Layer 2 of a small transformer language model trained on English Wikipedia (8 layers, counted from 0, width 128).
A neuron adds its activation times its output weights to the MLP's output. To switch it off is to set its activation to zero at one token and run the rest of the model.
A neuron's activation on a vector x is GELU(weights . x + bias), where the dot is the dot product.

Input weights of the MLP neurons that the questions are about. A number n stands for n times 0.0058.
n39 (bias -0.047): -7 -53 31 17 -1 34 12 20 20 41 4 -34 -20 -48 5 -19 -84 21 13 -31 29 28 -23 -4 -15 20 -34 -7 -9 1 -55 -41 -22 -6 -5 -33 14 22 -19 -59 -21 -4 -31 10 15 8 7 -7 48 6 9 -17 0 -3 25 -23 27 33 -17 14 -37 -56 -5 -21 6 -9 -11 38 -19 3 -2 25 54 -3 -33 -14 34 56 55 17 -32 -68 2 19 -33 11 15 -22 47 15 41 13 -3 -7 35 -19 -7 -15 -14 -2 17 -3 7 37 43 -7 37 -6 -9 31 -29 -20 49 -21 -18 -4 -23 12 -31 55 -26 -2 35 2 1 -21 11 56
n125 (bias -0.049): 49 -28 35 -13 -25 11 -14 -57 0 -3 -41 15 -23 -13 0 5 3 -4 7 15 12 -52 1 25 -72 -15 43 32 -33 12 0 -20 -19 11 -8 -5 13 38 -42 -26 26 0 50 -29 21 -6 1 -19 0 50 -54 10 -19 16 69 4 4 6 -15 4 12 2 25 -22 14 -47 35 32 6 62 -73 27 -15 36 -18 -11 -6 -2 16 -7 37 -6 13 16 28 -7 19 10 -2 19 7 -19 29 -33 -29 -19 2 27 7 46 33 15 -53 2 -7 -6 -23 -31 43 -8 -12 -44 15 4 -50 12 23 10 -6 -13 6 34 20 33 -32 -29 22 -1
n221 (bias -0.074): 10 -53 -15 -68 -37 4 13 28 -32 -8 10 -24 -12 -1 15 -50 -14 -28 31 -7 21 10 2 4 -17 -28 -14 32 -10 -45 33 14 -32 -16 -26 29 27 5 -4 44 21 46 -11 28 -35 5 45 13 5 22 23 -11 12 -2 10 -10 3 16 36 -25 28 27 -9 -15 4 43 -7 -47 -11 -62 -23 -57 38 18 32 -16 45 8 21 -39 3 13 22 20 -8 -23 -7 -11 -12 -16 31 16 -17 -28 15 -10 -26 -33 -31 11 30 43 16 -4 38 -9 -1 -28 -9 -17 -45 -16 12 -13 25 2 -18 49 -11 6 -60 -14 4 0 -10 1 15 15
n229 (bias -0.045): 10 -17 32 -2 -12 -29 -32 -29 14 6 10 -11 38 9 -21 40 3 -23 -1 -5 -12 -7 31 13 26 -18 -14 -74 24 25 0 5 -29 18 -11 50 41 -11 6 1 -6 10 18 -3 -1 -10 24 -24 -12 16 -4 -21 -24 2 -1 -11 15 -7 17 -22 -9 20 -15 32 -24 -16 27 16 -18 10 6 -6 4 -2 -15 18 -5 -18 46 25 -5 -5 28 -15 -55 3 9 41 4 -23 -20 -24 1 47 -19 -58 -21 6 -25 14 -12 -27 8 41 -9 -17 35 -1 -9 31 11 -14 47 -26 36 15 -29 11 -5 9 -33 16 0 -18 11 27 22 -11
n243 (bias -0.058): 14 -3 -3 -29 -5 15 -6 26 -54 -7 34 9 14 -30 3 6 -42 -27 -10 23 1 28 12 3 -30 13 -3 21 -8 -11 21 21 34 -28 32 6 -13 -39 -1 -24 -4 -48 25 -3 44 39 26 34 -18 -1 35 -24 1 13 -21 13 5 43 -49 -25 -8 -23 36 10 9 37 -7 -1 -3 8 14 -25 -2 -19 35 18 -15 3 -35 3 -49 -1 52 6 15 -16 -23 -7 12 -55 6 -6 -6 16 -1 11 -9 -14 19 -19 -16 1 17 -66 22 -15 -16 40 23 -13 -9 -13 20 19 57 -11 4 40 -28 -7 -15 -25 30 34 -67 13 10 -19
n274 (bias -0.067): -9 -23 -18 -9 -6 11 32 5 -8 -5 28 -11 22 7 3 37 17 0 -16 6 29 -6 -17 -9 19 19 -94 -54 16 16 5 -37 -16 -25 2 -29 -16 -7 29 16 -2 -25 2 5 -29 13 -13 -17 18 29 2 -9 49 15 21 13 27 -13 -22 -21 1 42 -24 -52 -30 0 -2 -51 26 16 -25 -14 18 -16 -20 31 23 40 29 19 31 -47 2 -2 -2 14 26 43 25 27 44 31 9 -74 -26 5 -11 -22 -8 38 31 -2 -22 -32 -7 -24 -9 14 -24 48 44 21 2 16 6 22 -22 46 -3 5 -5 -34 35 -24 -16 27 -57 19
n354 (bias -0.068): -2 4 13 -43 39 29 12 -35 -42 -26 12 6 63 -16 -18 38 -12 -26 -8 -7 -34 -14 3 -30 23 -32 37 8 9 55 21 -32 12 30 2 -28 -7 -7 -9 63 43 -35 18 35 -7 -32 49 33 31 -14 3 4 2 16 21 5 -2 -19 7 -1 -1 19 -27 -29 11 -9 54 -11 23 -39 -25 -23 -1 -8 9 -9 -4 -7 -3 -58 28 19 -49 37 15 38 -52 -13 -23 -20 -25 -6 -8 10 -2 -24 -23 4 -38 -35 1 -5 -34 16 -36 42 -4 -25 23 2 -11 21 24 3 -24 -9 -56 0 22 22 -44 15 49 30 1 32 5 4
n451 (bias -0.043): 16 31 23 -18 -23 2 -34 -3 -7 3 -4 -26 -18 -11 10 -47 30 24 33 3 -9 2 -24 31 -13 3 15 25 52 -12 53 -19 -10 -4 20 -15 11 -8 -27 -9 16 5 20 -6 27 -33 9 -16 6 11 -12 -17 7 2 0 26 21 -15 27 41 15 -22 23 22 7 26 -6 -38 -41 -56 -50 -3 -26 -37 40 -11 15 28 -5 3 -25 -9 -5 -13 11 17 33 -34 -17 30 11 15 -55 5 -52 -19 -2 -80 -36 -4 5 0 64 -60 -39 23 10 -28 -28 -17 42 15 -46 0 11 26 -16 22 79 16 -4 -8 8 28 -43 -62 41 5
n470 (bias -0.016): 35 -23 -7 34 -13 0 6 -75 6 -26 9 -6 -3 13 37 4 13 9 45 -2 -20 20 45 -25 35 8 63 -51 6 -3 -32 3 -3 -33 10 -7 10 -7 -14 40 -23 62 4 39 12 3 4 13 5 -25 27 -27 -21 -69 -13 63 0 -17 -20 38 -6 -40 -25 -42 47 -23 24 -24 29 26 -70 -2 -51 -45 8 51 -41 35 2 30 -25 -15 -17 2 -7 -13 -10 -37 -1 -29 -24 29 -36 44 -26 -11 -5 -12 -28 -32 21 24 -35 7 -9 18 -16 23 -26 3 26 16 -12 3 -47 26 3 6 1 2 11 69 32 -14 17 -9 24 15

Output weights of the MLP neurons that the questions are about. A number n stands for n times 0.005.
n39: 10 -9 12 -19 1 -5 -13 1 42 -25 -36 -95 -14 20 -25 -24 0 -2 -11 -45 28 29 -44 -14 -52 1 35 7 -3 -13 -36 53 -52 21 28 45 36 25 -15 -37 7 -8 20 -21 -6 -33 1 20 29 -8 29 -6 36 -40 -69 31 51 -26 7 20 12 34 21 -1 13 -5 3 -17 17 -8 42 31 12 8 27 50 49 29 -44 -18 -61 -12 -13 -57 -16 -6 13 -30 27 -14 9 -9 17 2 -3 12 -3 20 -32 10 -33 13 -3 -7 5 -10 -4 14 -17 49 6 -12 -38 -26 27 -14 22 60 -10 59 1 -3 21 -6 -35 5 -61 37
n125: 38 6 -61 -29 -3 1 22 -6 4 26 -29 17 4 10 71 -36 -47 -17 70 7 25 -15 -49 -21 31 17 -42 -1 -41 -4 5 -24 -25 25 -5 69 31 -19 17 -11 9 -45 -34 28 -15 15 -1 41 25 -27 -2 40 17 -7 -33 -20 2 -39 7 -3 -11 -1 4 -3 4 -25 33 -20 -73 -15 -26 11 -36 21 35 -8 -28 -14 21 20 -49 31 -3 -26 7 8 -35 53 -1 -7 45 -19 -2 7 -9 -16 4 -15 -4 24 -9 -2 -53 -7 10 -51 -9 -2 21 -67 27 -37 -3 43 28 16 34 -12 34 -27 29 32 58 34 38 0 4 -20
n221: -28 -3 -55 -8 -42 12 28 -4 43 -11 2 2 -7 25 -23 11 -2 -32 -13 -33 15 7 10 30 -5 8 -33 5 -12 3 -1 -52 53 -36 16 -17 0 -17 23 -1 -51 8 -2 10 -29 34 28 1 -6 -20 15 -52 -5 41 18 21 38 50 -6 35 -7 35 7 2 -31 -37 -53 38 -10 -42 3 16 10 70 -47 23 -59 42 4 -54 8 20 26 37 25 16 3 -14 -33 26 -55 -37 10 7 21 50 -35 33 -19 12 28 -21 -15 -25 57 -17 -3 -46 30 -23 -22 33 6 25 -18 -19 10 -17 5 -29 22 35 10 -4 22 -56 25 19
n229: -42 -10 0 -38 61 27 0 -5 -16 -9 -27 -14 -30 14 3 1 7 -7 27 42 22 -51 -18 -2 -5 56 62 25 26 -27 15 -17 -5 28 -12 -42 -18 -2 17 -48 32 -12 10 -8 0 39 -43 -66 -36 -22 -17 5 -14 14 14 -9 -1 3 -11 33 -53 -29 55 -16 66 32 -32 -15 2 36 23 11 -14 6 -19 -18 39 -10 16 -38 -41 -8 7 20 -11 -6 56 -37 9 -2 9 -2 -12 -30 41 6 -12 -44 -23 74 -19 33 14 -26 -2 -12 21 5 5 -2 -51 42 -7 8 28 14 7 -11 -1 -34 36 10 -21 -33 26 -6 49 -6
n243: -7 -14 14 -3 3 -8 -6 -6 59 41 -61 -20 13 42 -2 11 2 9 26 6 14 -26 -20 16 -5 6 -24 -32 -27 19 -43 -35 -74 25 -36 11 -7 41 -30 24 13 37 10 -9 -16 -21 -38 -23 30 15 11 -6 -26 -27 56 -29 7 -32 64 -3 -1 -8 -29 -35 0 -33 -9 -3 -22 6 -30 20 6 9 -63 -36 18 16 27 29 42 -40 -32 -21 -38 21 -12 22 -16 -10 30 14 -2 16 53 43 9 51 20 -10 17 -18 -33 46 -33 25 -25 9 11 51 -15 5 7 -7 -23 25 -42 -24 -16 11 8 14 -5 -23 62 6 19 25
n274: -29 -10 -18 -51 35 38 -19 -8 9 41 29 23 14 -4 -37 44 17 -54 -6 34 3 2 15 -22 -7 14 -20 -22 -9 -14 -4 19 -31 1 32 -12 -8 24 -10 -10 52 25 -42 -11 -24 12 -42 -20 4 21 15 32 -11 17 15 -5 8 -39 -5 15 42 -16 24 56 20 -26 7 24 -30 -16 -15 10 15 25 -25 47 18 11 14 44 -24 40 2 8 -35 -9 -23 37 -2 -38 -42 -6 -17 -22 23 7 3 -3 -9 28 59 -6 -53 -14 11 -21 11 -24 -36 19 38 12 -14 -5 10 -49 3 7 23 2 -24 -29 -50 34 9 -2 -61 15
n354: 45 22 10 -10 16 30 -33 20 -15 -18 -50 -26 -15 11 37 -9 -25 39 -6 18 20 30 35 -29 -2 47 4 -23 -54 -3 1 33 34 -5 -20 23 24 8 16 20 3 -33 21 12 4 9 -44 -35 -5 22 24 -2 -19 -50 53 -12 1 -3 20 -8 -38 -47 46 54 45 -2 17 29 -28 -19 -12 24 52 -17 -28 41 -10 -10 -17 4 -51 -15 61 -26 2 38 11 -36 -31 6 12 -32 -22 9 -11 -14 -16 6 -5 -32 15 -6 3 -23 -12 -43 83 -25 19 13 -20 51 -23 -40 -56 -2 44 -12 -7 -21 4 -9 -48 -28 0 31 37 4
n451: -4 43 -45 20 -23 6 -21 34 35 -36 -19 -2 -24 -20 18 4 6 40 26 12 -20 -43 -59 -27 14 -17 19 -24 -66 5 0 26 -25 -25 -2 -2 9 -7 -22 53 21 26 -24 -4 38 7 -18 -8 1 -32 -11 -7 -12 45 6 -41 -40 23 -35 22 -9 30 -27 5 -38 9 -51 -21 2 20 6 43 29 31 -26 1 -7 31 24 2 48 13 16 30 -58 -12 -16 23 3 7 14 56 -10 -39 8 -37 -30 35 5 12 12 22 11 27 24 -1 -9 -49 -19 -34 -4 -16 38 5 -32 43 -6 -2 2 -33 29 10 44 -25 17 11 -10 15
n470: -70 29 36 20 25 -27 -47 -4 -18 -11 -41 32 37 0 2 -12 4 -22 -53 -59 -25 24 18 -25 -1 -12 33 -60 -25 31 45 -1 6 -5 -25 30 18 -5 -61 -7 -23 28 -19 -6 9 4 -7 -19 93 7 5 -22 57 -31 26 -43 18 -2 -10 -10 -7 15 4 21 -2 22 12 40 -22 32 -42 7 9 45 -27 20 43 -11 24 12 -20 62 16 -16 6 3 -42 34 1 6 10 -29 -30 -27 -27 13 3 -15 44 22 -20 -9 3 52 -14 -50 -32 -21 7 -16 -27 -25 -27 5 -4 -3 18 0 9 25 24 -20 1 20 1 54 22 -15

Each question names a token from some text and the token that comes next. It shows the vector x that enters the MLP there. A number n stands for n times 0.045.

Then comes g, the gradient of the next token's log-probability with respect to the MLP's output, scaled to length 1. A neuron's effect is roughly proportional to its activation times (output weights . g). A number n stands for n times 0.0035.

"af", then " "
x: -54 -9 -2 3 20 -22 23 -1 -25 -14 -31 -12 52 47 -8 -2 -4 -14 -3 -7 16 -27 3 8 -16 36 -11 -33 4 5 -12 -1 -8 20 11 9 16 -15 -4 -15 1 10 6 6 -57 12 -33 50 -30 -52 -39 5 4 -3 7 -2 15 -23 48 -4 7 -6 -7 44 63 -1 -20 2 -1 8 29 -17 35 -23 -44 -36 2 3 23 49 -9 27 16 31 -7 -32 4 19 -16 24 -8 -45 -62 -6 18 -1 -31 47 29 1 -6 17 -5 -36 -8 -28 7 5 22 -6 12 37 -19 -18 -26 -3 -11 -22 5 5 13 50 4 18 1 23 -3 -13
g: -9 -19 36 -14 19 -23 8 -6 -1 12 47 42 29 20 0 18 26 -34 -28 -17 30 34 -7 -60 -21 68 4 -13 -7 -10 -24 8 6 -8 12 -12 24 1 47 -55 12 6 19 3 6 -13 -2 -19 -48 11 10 19 -11 -6 -53 -1 -7 31 -36 -4 -53 -32 -12 30 -50 22 34 -9 16 -27 13 20 -15 -18 -37 3 -25 -28 -1 6 -4 -1 -12 7 -13 -15 4 -13 13 8 -16 38 -39 14 35 -13 -25 26 -29 -6 -34 23 17 -6 8 8 -22 4 5 -22 -25 9 -35 -8 45 -23 -10 28 52 -3 -1 49 -14 27 -3 53 -12 56
Switching off which neuron hurts the next token most? n229

"of ", then "An"
x: -46 10 -16 -6 15 3 36 53 -44 30 -5 -17 24 -4 0 11 -21 22 5 8 0 -10 9 6 -8 11 -9 -1 8 6 -17 12 31 -1 10 3 16 14 -5 2 26 17 7 28 -7 0 -36 56 -17 -10 -31 7 40 6 -1 -1 -4 -59 16 -13 36 -29 36 11 23 -5 -21 12 12 -5 -4 -5 -5 3 -50 -29 6 1 19 38 -37 15 7 26 -3 -8 -77 -2 -11 33 -19 -50 -13 0 10 16 -18 19 38 -17 -22 -8 4 -58 -26 11 17 -28 -7 -10 -3 15 -16 1 -16 6 -2 -20 2 16 -4 39 -3 34 -4 -14 -8 -20
g: -26 -30 16 -45 3 35 -31 12 -12 27 5 29 25 -15 29 36 -45 37 28 -15 -13 -9 12 -12 7 -48 29 2 16 -48 -30 -9 -35 41 -36 7 -26 2 -6 -7 21 -21 -29 -8 4 -1 -2 29 10 47 45 -25 -54 -7 -32 46 -20 8 -11 22 2 51 2 -17 -18 21 13 -57 -35 18 37 7 6 -30 -1 -10 -26 -10 -13 -19 7 -3 46 -22 -23 18 -5 7 21 -23 16 24 1 22 42 23 10 -5 9 -6 -12 -40 -27 36 -12 24 4 24 -25 -21 15 7 -18 -19 4 28 -15 14 71 -6 14 -18 -31 14 31 18 -32 -30
Which neuron, switched off, raises the next token's probability most? n354

"- ", then "Z"
x: -41 -1 -16 29 15 -10 -1 37 -53 48 -17 -9 32 15 2 -6 -13 19 -11 -7 -13 -23 20 -2 -9 17 -13 -3 1 -17 -32 17 26 15 -16 0 2 14 5 -3 2 21 16 6 -21 16 -42 61 -21 -34 -37 -1 9 -5 -3 10 -1 -6 28 -24 33 -14 50 41 32 6 -36 -5 -2 -10 7 -32 18 9 -48 -16 26 23 33 30 -9 40 2 9 8 -25 -69 -1 -25 31 -1 -31 -38 12 -12 -17 -20 35 27 9 -14 1 14 -37 22 18 -6 -19 15 -23 9 4 -22 15 -27 14 -7 5 23 -9 -28 16 -22 40 -13 -5 -10 5
g: -10 14 -16 -15 -3 -15 19 32 37 12 32 10 -22 -22 8 70 -9 37 43 5 1 -29 -14 -21 11 20 -5 -1 -4 -54 -35 -20 12 6 -5 -9 -22 1 -1 -22 -1 12 -73 20 -6 -17 27 11 -24 54 46 9 -7 7 -19 49 -1 58 17 -13 26 3 -6 12 -51 -10 -13 -49 -25 -35 1 32 -16 17 -12 20 -29 -3 -22 -3 12 -5 13 39 24 -43 -4 41 -16 -38 -27 -3 17 1 -7 -4 3 7 2 -28 -27 -4 -2 58 20 -22 9 -24 -18 4 -19 -6 -37 3 17 9 -37 -17 -24 19 -14 36 8 35 69 13 -14 -22
Switching off which neuron hurts the next token most? n221

"-", then "mon"
x: -20 -21 -17 20 12 -34 8 17 -46 21 -15 -26 1 16 -7 -2 -17 9 0 15 16 -45 12 32 -13 30 -31 -5 17 7 -24 7 36 -2 -27 9 26 14 -15 -21 17 50 -15 22 -37 17 -39 60 -23 -27 -44 14 7 0 -5 5 2 -36 30 0 39 -1 45 3 49 -16 -51 -26 7 10 1 -32 0 -10 -41 -63 -19 6 30 33 -2 37 18 23 -10 -10 -46 9 6 14 -22 -33 -41 22 13 -3 -11 27 19 12 -5 2 40 -15 7 -4 6 -13 -11 2 -11 0 -43 9 -17 14 -9 -2 5 18 3 35 -3 18 3 11 1 18
g: -12 24 -21 5 -14 28 23 -12 -10 -31 44 8 -3 -2 16 -52 -17 -12 2 -18 -13 6 -20 18 -41 -22 28 13 -17 0 41 -11 2 -19 -12 54 -4 35 -14 54 29 -3 -4 -18 -58 0 38 11 12 -20 -34 -2 47 -7 6 -39 12 -52 22 9 32 17 38 -8 11 -29 0 7 -10 -2 -21 -16 19 -7 -33 -25 -54 9 4 3 17 -39 34 -5 -28 15 17 11 -64 -32 22 -7 3 22 54 -37 0 40 52 0 21 -8 5 0 -11 6 6 -32 39 -29 19 1 21 -9 0 -35 11 -26 38 -37 19 -18 30 -43 8 14 21 5
Switching off which neuron hurts the next token most? n221

"or", then "ities "
x: -23 8 -26 25 3 -11 28 27 -23 -13 -14 -18 24 6 -1 2 6 1 -25 -10 -3 -42 5 18 -10 25 -23 19 1 12 -10 -3 -11 -3 11 -2 7 25 -1 3 33 14 -25 -8 -22 9 -51 54 -28 -18 -23 -3 49 -18 12 -12 -17 -27 45 -30 36 -33 44 31 40 21 -43 -8 12 -14 8 -4 -12 4 -63 -56 -20 37 13 46 5 14 -7 13 -5 -15 -18 2 12 25 -6 -44 -80 14 26 -36 -9 39 20 14 -5 -8 20 -26 -10 -5 1 -26 17 21 27 11 -29 7 -36 15 -18 -18 7 16 30 33 -14 6 -7 16 10 -1
g: -52 3 15 -10 4 31 16 -8 42 3 41 -9 21 1 9 11 -19 71 10 12 -28 -1 20 -12 -1 -39 11 3 16 -14 1 -12 -9 -21 -52 23 -22 2 3 -13 9 17 -20 -17 -35 -18 59 -24 13 -44 -36 19 41 33 -21 22 15 -34 -5 9 -21 17 -82 2 -5 -16 -40 8 3 -26 15 4 22 7 -38 3 6 19 53 22 52 35 19 36 34 -12 26 -40 -8 19 4 -18 26 -38 -2 11 1 23 33 -20 -57 -8 38 2 -10 -13 -9 -16 -14 -4 17 -27 19 7 37 1 -1 1 11 -1 -12 2 -33 -26 -16 23 -28 -45
Switching off which neuron hurts the next token most? n451

"or", then "ce"
x: -34 2 -25 19 9 -3 26 32 -29 4 -5 -8 21 0 5 14 5 -8 -17 -9 2 -33 20 9 -10 32 -22 4 6 -9 -20 -13 6 -3 11 1 -10 27 -8 -2 32 26 -6 -16 -49 5 -42 54 -18 -15 -34 -1 28 -18 6 -31 -32 -39 36 -20 33 -22 27 36 54 13 -32 -11 15 -1 25 -6 -9 -5 -62 -51 -3 25 20 60 -7 51 0 6 8 -20 -8 15 -7 20 14 -55 -68 0 22 -9 -21 52 14 6 -5 -2 12 -18 -16 -46 1 -12 12 20 21 24 -19 12 -41 10 -18 -21 6 12 14 25 -19 -4 13 20 9 6
g: 18 -19 -56 -18 -7 9 23 6 18 -33 -25 13 1 21 25 -44 31 8 -17 -28 9 -3 -21 31 29 -3 -33 46 45 -24 -6 10 47 -54 13 7 6 1 1 -16 -22 -1 15 -45 6 -10 -3 -5 4 8 -17 35 37 -41 -19 -12 14 -13 14 29 19 33 9 -15 4 -27 -19 7 46 -21 -30 -4 45 54 17 4 -44 -17 -12 -13 10 17 35 24 31 15 -8 20 3 31 35 35 -24 11 -47 -12 -18 -25 33 -3 8 27 31 -26 -35 5 -21 -14 -47 16 -47 -23 16 66 -10 23 4 -6 -4 -18 -12 -46 -11 -30 0 -25 -16 11
Switching off which neuron hurts the next token most? n274

"om", then "ains "
x: -27 7 -19 22 -6 -24 30 25 -64 7 -14 -24 15 14 0 18 23 6 -27 -29 36 -19 20 6 -22 5 -1 -6 -5 12 3 6 13 -34 7 -10 -4 30 4 -3 15 14 -1 -2 -36 14 -44 56 -19 -25 -30 -2 23 -5 -24 -9 -28 -15 33 -34 61 -4 47 33 69 -17 -38 -2 -10 9 -2 -6 19 -12 -45 -40 9 -2 6 32 -35 51 3 -1 -1 -11 -24 -1 -7 17 -7 -38 -34 -30 23 -11 -1 16 40 -23 1 4 27 -2 7 -27 29 -5 -21 4 -7 16 0 1 -29 14 0 -42 18 -30 44 37 9 19 10 10 -15 19
g: 7 -24 5 23 -6 4 23 -25 3 20 -7 -6 4 -37 -12 33 10 -64 -51 -47 2 -22 65 -37 13 35 31 7 14 15 15 21 -4 13 19 -11 -14 -8 20 -7 -36 -1 41 31 28 23 3 2 21 23 -23 -18 -29 -3 18 17 -1 30 -22 -49 53 -28 14 -10 -26 9 -11 13 7 -18 -19 26 -17 -18 -21 50 -43 -5 -8 -11 5 -7 17 -33 -29 26 22 -59 7 -53 -18 16 28 6 11 13 -33 -20 -47 18 -12 -23 -20 31 -37 17 -33 4 -18 2 17 -5 2 2 18 35 -15 -32 29 9 70 25 6 30 7 7 -15 21
Which neuron, switched off, raises the next token's probability most? n221

"of ", then "reas"
x: -37 9 -16 0 16 2 34 44 -55 27 -7 -18 20 -12 1 3 -27 20 8 13 7 -24 6 -3 -12 8 4 6 -6 9 -17 18 21 -7 -5 6 23 15 -13 10 23 13 5 32 -14 -6 -27 50 -27 -13 -31 5 38 9 -1 8 -10 -54 16 -17 38 -22 35 9 20 15 -28 22 16 3 -6 -13 5 -4 -32 -37 -5 2 12 33 -38 11 19 28 5 -10 -79 -8 -8 33 -25 -46 -28 9 14 6 -21 13 36 -12 -24 -13 8 -52 -18 15 18 -27 2 -5 1 20 -19 11 -23 7 -12 -25 11 18 7 38 -2 41 5 -7 -2 -7
g: -5 -1 -23 47 -18 -31 37 -40 31 -12 -3 -16 -19 -17 16 -24 31 17 -34 27 39 17 -30 5 -39 3 34 -6 8 36 -29 4 10 -19 15 -6 -9 -30 -3 -60 20 34 -45 22 -28 36 -1 -14 -10 -1 5 36 10 40 43 9 1 30 -16 -3 -16 -51 11 12 24 -40 -11 12 -15 -44 20 -24 0 -21 -13 -21 49 -11 -33 34 16 37 17 -47 -3 19 -17 -23 19 -21 -33 -11 7 24 2 -5 2 -25 -27 23 9 65 15 -5 -10 -5 -22 -6 11 26 -29 -22 16 25 18 38 -14 26 -32 -16 17 -25 65 -23 -18 7 -15 21
Which neuron, switched off, raises the next token's probability most? n354

"an ", then "av"
x: -33 22 -12 20 12 -40 21 35 -40 34 -15 -20 13 4 2 23 3 17 -9 14 -4 -9 -12 1 -9 25 -10 15 2 21 -10 13 32 -1 -4 1 22 11 -12 -11 -2 22 -4 31 -29 14 -27 59 -44 -43 -30 28 6 -12 -9 4 -11 -42 31 -17 4 -12 53 8 58 34 -15 3 17 8 27 -4 22 -6 -41 -49 -14 26 0 54 -18 25 4 0 7 -8 -59 -16 -11 15 -27 -52 -40 -3 26 -20 -8 4 13 -1 -5 -10 30 -30 3 7 3 -12 7 -23 12 -8 -37 10 -40 11 -8 3 5 -14 -16 34 2 35 -3 4 -12 -13
g: 16 -10 8 19 14 44 -4 21 7 8 -2 -21 7 -30 -25 -45 32 -53 2 6 14 -1 -32 -33 -4 23 -7 -6 7 -12 56 22 9 23 -9 -22 -20 1 26 11 4 -25 91 2 26 -20 -6 -11 28 -1 -28 32 10 29 15 -3 4 -27 -22 -53 -45 -39 45 15 -26 14 -19 44 19 27 7 -1 -4 27 -58 -24 -39 -14 -3 6 29 38 -27 18 11 -14 31 18 2 -8 3 8 -9 -8 -30 -29 -39 -17 -15 -21 28 14 36 -25 19 -42 13 -1 -2 -30 30 -12 -3 -19 6 -36 39 -39 -30 17 2 49 28 -15 -8 17 -5 13
Which neuron, switched off, raises the next token's probability most? n243

"most ", then "un"
x: -20 -4 -26 19 20 -12 27 20 -49 47 -7 -10 5 -3 -1 -27 -9 3 -23 11 10 -14 -9 10 12 31 -6 12 -3 22 -19 16 38 -15 -3 13 10 0 11 -19 8 37 16 -15 -33 27 -48 55 -20 -27 -26 -14 16 7 2 7 -4 -39 43 8 11 1 12 37 31 -4 -11 9 31 -13 21 -25 16 -7 -50 -37 2 34 -19 39 -43 54 12 3 -14 -33 -61 -10 13 22 -11 -42 -30 2 25 11 -18 33 13 25 -13 -6 -8 -34 -17 25 -20 -19 -16 -8 -21 -21 -9 27 -4 9 -15 -15 0 -15 0 30 -5 45 -6 15 -2 -4
g: 2 -12 -63 -1 -28 22 22 8 -20 31 2 20 6 11 10 69 19 -5 -7 9 29 -7 -5 -3 19 -8 -37 -5 18 -7 40 24 -26 16 -59 42 -26 -26 -39 -1 -9 -41 -25 16 32 33 0 -20 2 -25 -10 -21 15 6 43 26 7 -24 14 34 -14 4 -40 -55 -18 -11 42 7 -31 19 31 -1 12 -33 8 13 23 -20 13 69 15 -4 25 -22 2 9 -29 -36 21 16 2 8 28 39 -7 36 6 22 -35 9 -16 -1 22 4 -31 -5 -18 -35 45 -16 3 -6 -8 12 6 -9 -20 11 11 -69 -14 -12 12 -4 -36 19 -52 3
Switching off which neuron hurts the next token most? n243

"V", then "is"
x: -27 6 -33 21 24 -18 18 12 -51 43 -17 1 28 -2 11 3 -6 17 -1 -6 13 -26 -7 -18 -22 14 -1 0 0 -1 -7 -15 12 5 -22 14 5 29 24 -11 22 21 -1 -10 -12 3 -57 47 -35 -26 -30 -5 -7 -2 -12 6 -4 -54 10 -11 26 3 35 23 69 -4 -42 18 14 34 -9 7 -3 -3 -45 -55 12 5 -11 36 -5 17 10 16 12 -9 -51 14 -22 28 -17 -80 -8 8 5 3 -24 15 21 7 -17 22 28 -18 7 -38 9 -4 4 -17 21 11 -13 -15 -3 32 3 -18 -4 -24 16 43 0 38 -20 30 -5 1
g: 36 -40 27 3 -34 15 7 5 23 -27 -5 -22 -14 -16 38 -54 -45 20 6 38 8 -36 -53 -24 3 -36 -21 10 44 33 -2 20 -16 -15 1 5 11 7 21 -21 16 -23 -33 14 -65 -23 -10 -18 12 15 60 14 -8 12 15 36 26 -18 -9 32 -26 18 -14 5 47 -10 -8 0 11 -5 4 47 -13 -17 16 -9 55 -1 -31 -8 13 4 -21 -8 46 -60 -2 18 30 -41 4 -1 17 31 -18 11 29 68 5 0 7 1 8 -3 6 3 2 17 -24 9 -15 2 -21 21 -20 -38 47 -59 -8 -26 0 6 4 -12 -21 10 -23 -6
Switching off which neuron hurts the next token most? n125

"ag", then "es"
x: -52 -2 6 26 17 -17 9 18 -55 1 -19 -3 36 31 14 12 14 27 -20 -12 13 -37 17 27 -36 33 -16 -9 30 8 17 4 21 -22 10 -27 16 6 -5 -3 15 6 -9 -39 -38 19 -34 34 -34 -24 -16 1 16 -12 -27 -28 -24 -30 33 -8 37 -3 34 31 36 -13 -72 31 22 10 -19 1 24 -19 -58 -22 -5 8 10 53 -9 24 8 10 1 0 -26 8 -2 16 -4 -28 -37 -22 23 -6 -22 64 37 -32 -12 17 9 -21 11 -27 36 -4 -5 -5 6 20 -46 -5 -20 7 -17 -18 16 -16 27 29 14 -4 -8 1 -3 17
g: -15 -10 -26 73 -2 5 6 -11 -33 4 -5 52 19 -22 21 5 5 16 45 -10 -5 7 -26 2 8 -42 2 8 -22 31 -13 -14 -33 -32 -13 -51 -13 22 19 53 31 -10 -9 -31 12 2 8 -10 -15 15 6 -12 -2 -21 19 9 -8 0 20 6 -16 -15 -6 24 -34 10 -13 -21 -16 10 23 5 -50 -33 20 -28 50 18 18 1 -26 -34 -10 44 -12 2 28 29 24 36 15 -24 23 9 -3 -25 -28 -33 28 -13 -72 -25 6 -11 49 30 -45 21 7 22 -4 4 -8 35 13 46 -40 -64 -28 -19 26 -5 25 -8 -5 3 14 37
Switching off which neuron hurts the next token most? n274

"un", then "ion"
x: -21 -2 -26 22 36 -31 33 15 -65 5 -9 -27 23 5 17 3 7 15 -6 -7 11 -25 19 6 5 32 4 11 11 2 -22 -9 27 -26 3 3 9 3 5 -10 11 23 -22 -16 -32 21 -39 60 -2 -24 -17 16 8 3 -16 9 -21 -36 58 -26 23 -10 7 31 58 0 -55 0 7 7 17 -41 2 1 -38 -51 -12 25 3 42 -8 58 0 8 19 -3 -17 -12 -17 37 -21 -46 -40 7 16 7 -12 32 26 13 -43 1 13 -39 5 -16 7 17 -22 -6 3 16 -16 13 -48 -4 3 -15 -30 12 -12 32 2 20 -22 18 7 -5
g: -21 7 37 -13 1 -2 -48 -10 -17 -10 28 7 -3 -4 46 50 39 62 -3 -20 -37 3 -13 -28 -25 -47 -28 26 -9 -31 6 -21 6 -9 -17 12 -39 30 0 -18 13 -18 18 -33 5 20 -41 -12 18 -21 -9 -13 13 -3 3 -9 -28 31 21 13 -1 -1 -49 -8 -16 18 -12 -15 7 64 -26 -21 66 -10 36 -6 12 -35 9 24 37 -6 -5 1 24 -24 49 -1 -38 10 -12 -10 27 37 -8 -16 -12 -22 0 -29 -62 2 11 22 15 -11 11 -21 11 32 33 -31 -21 -18 -16 1 34 20 -15 -17 9 47 29 25 -31 24 42 -20
Switching off which neuron hurts the next token most? n221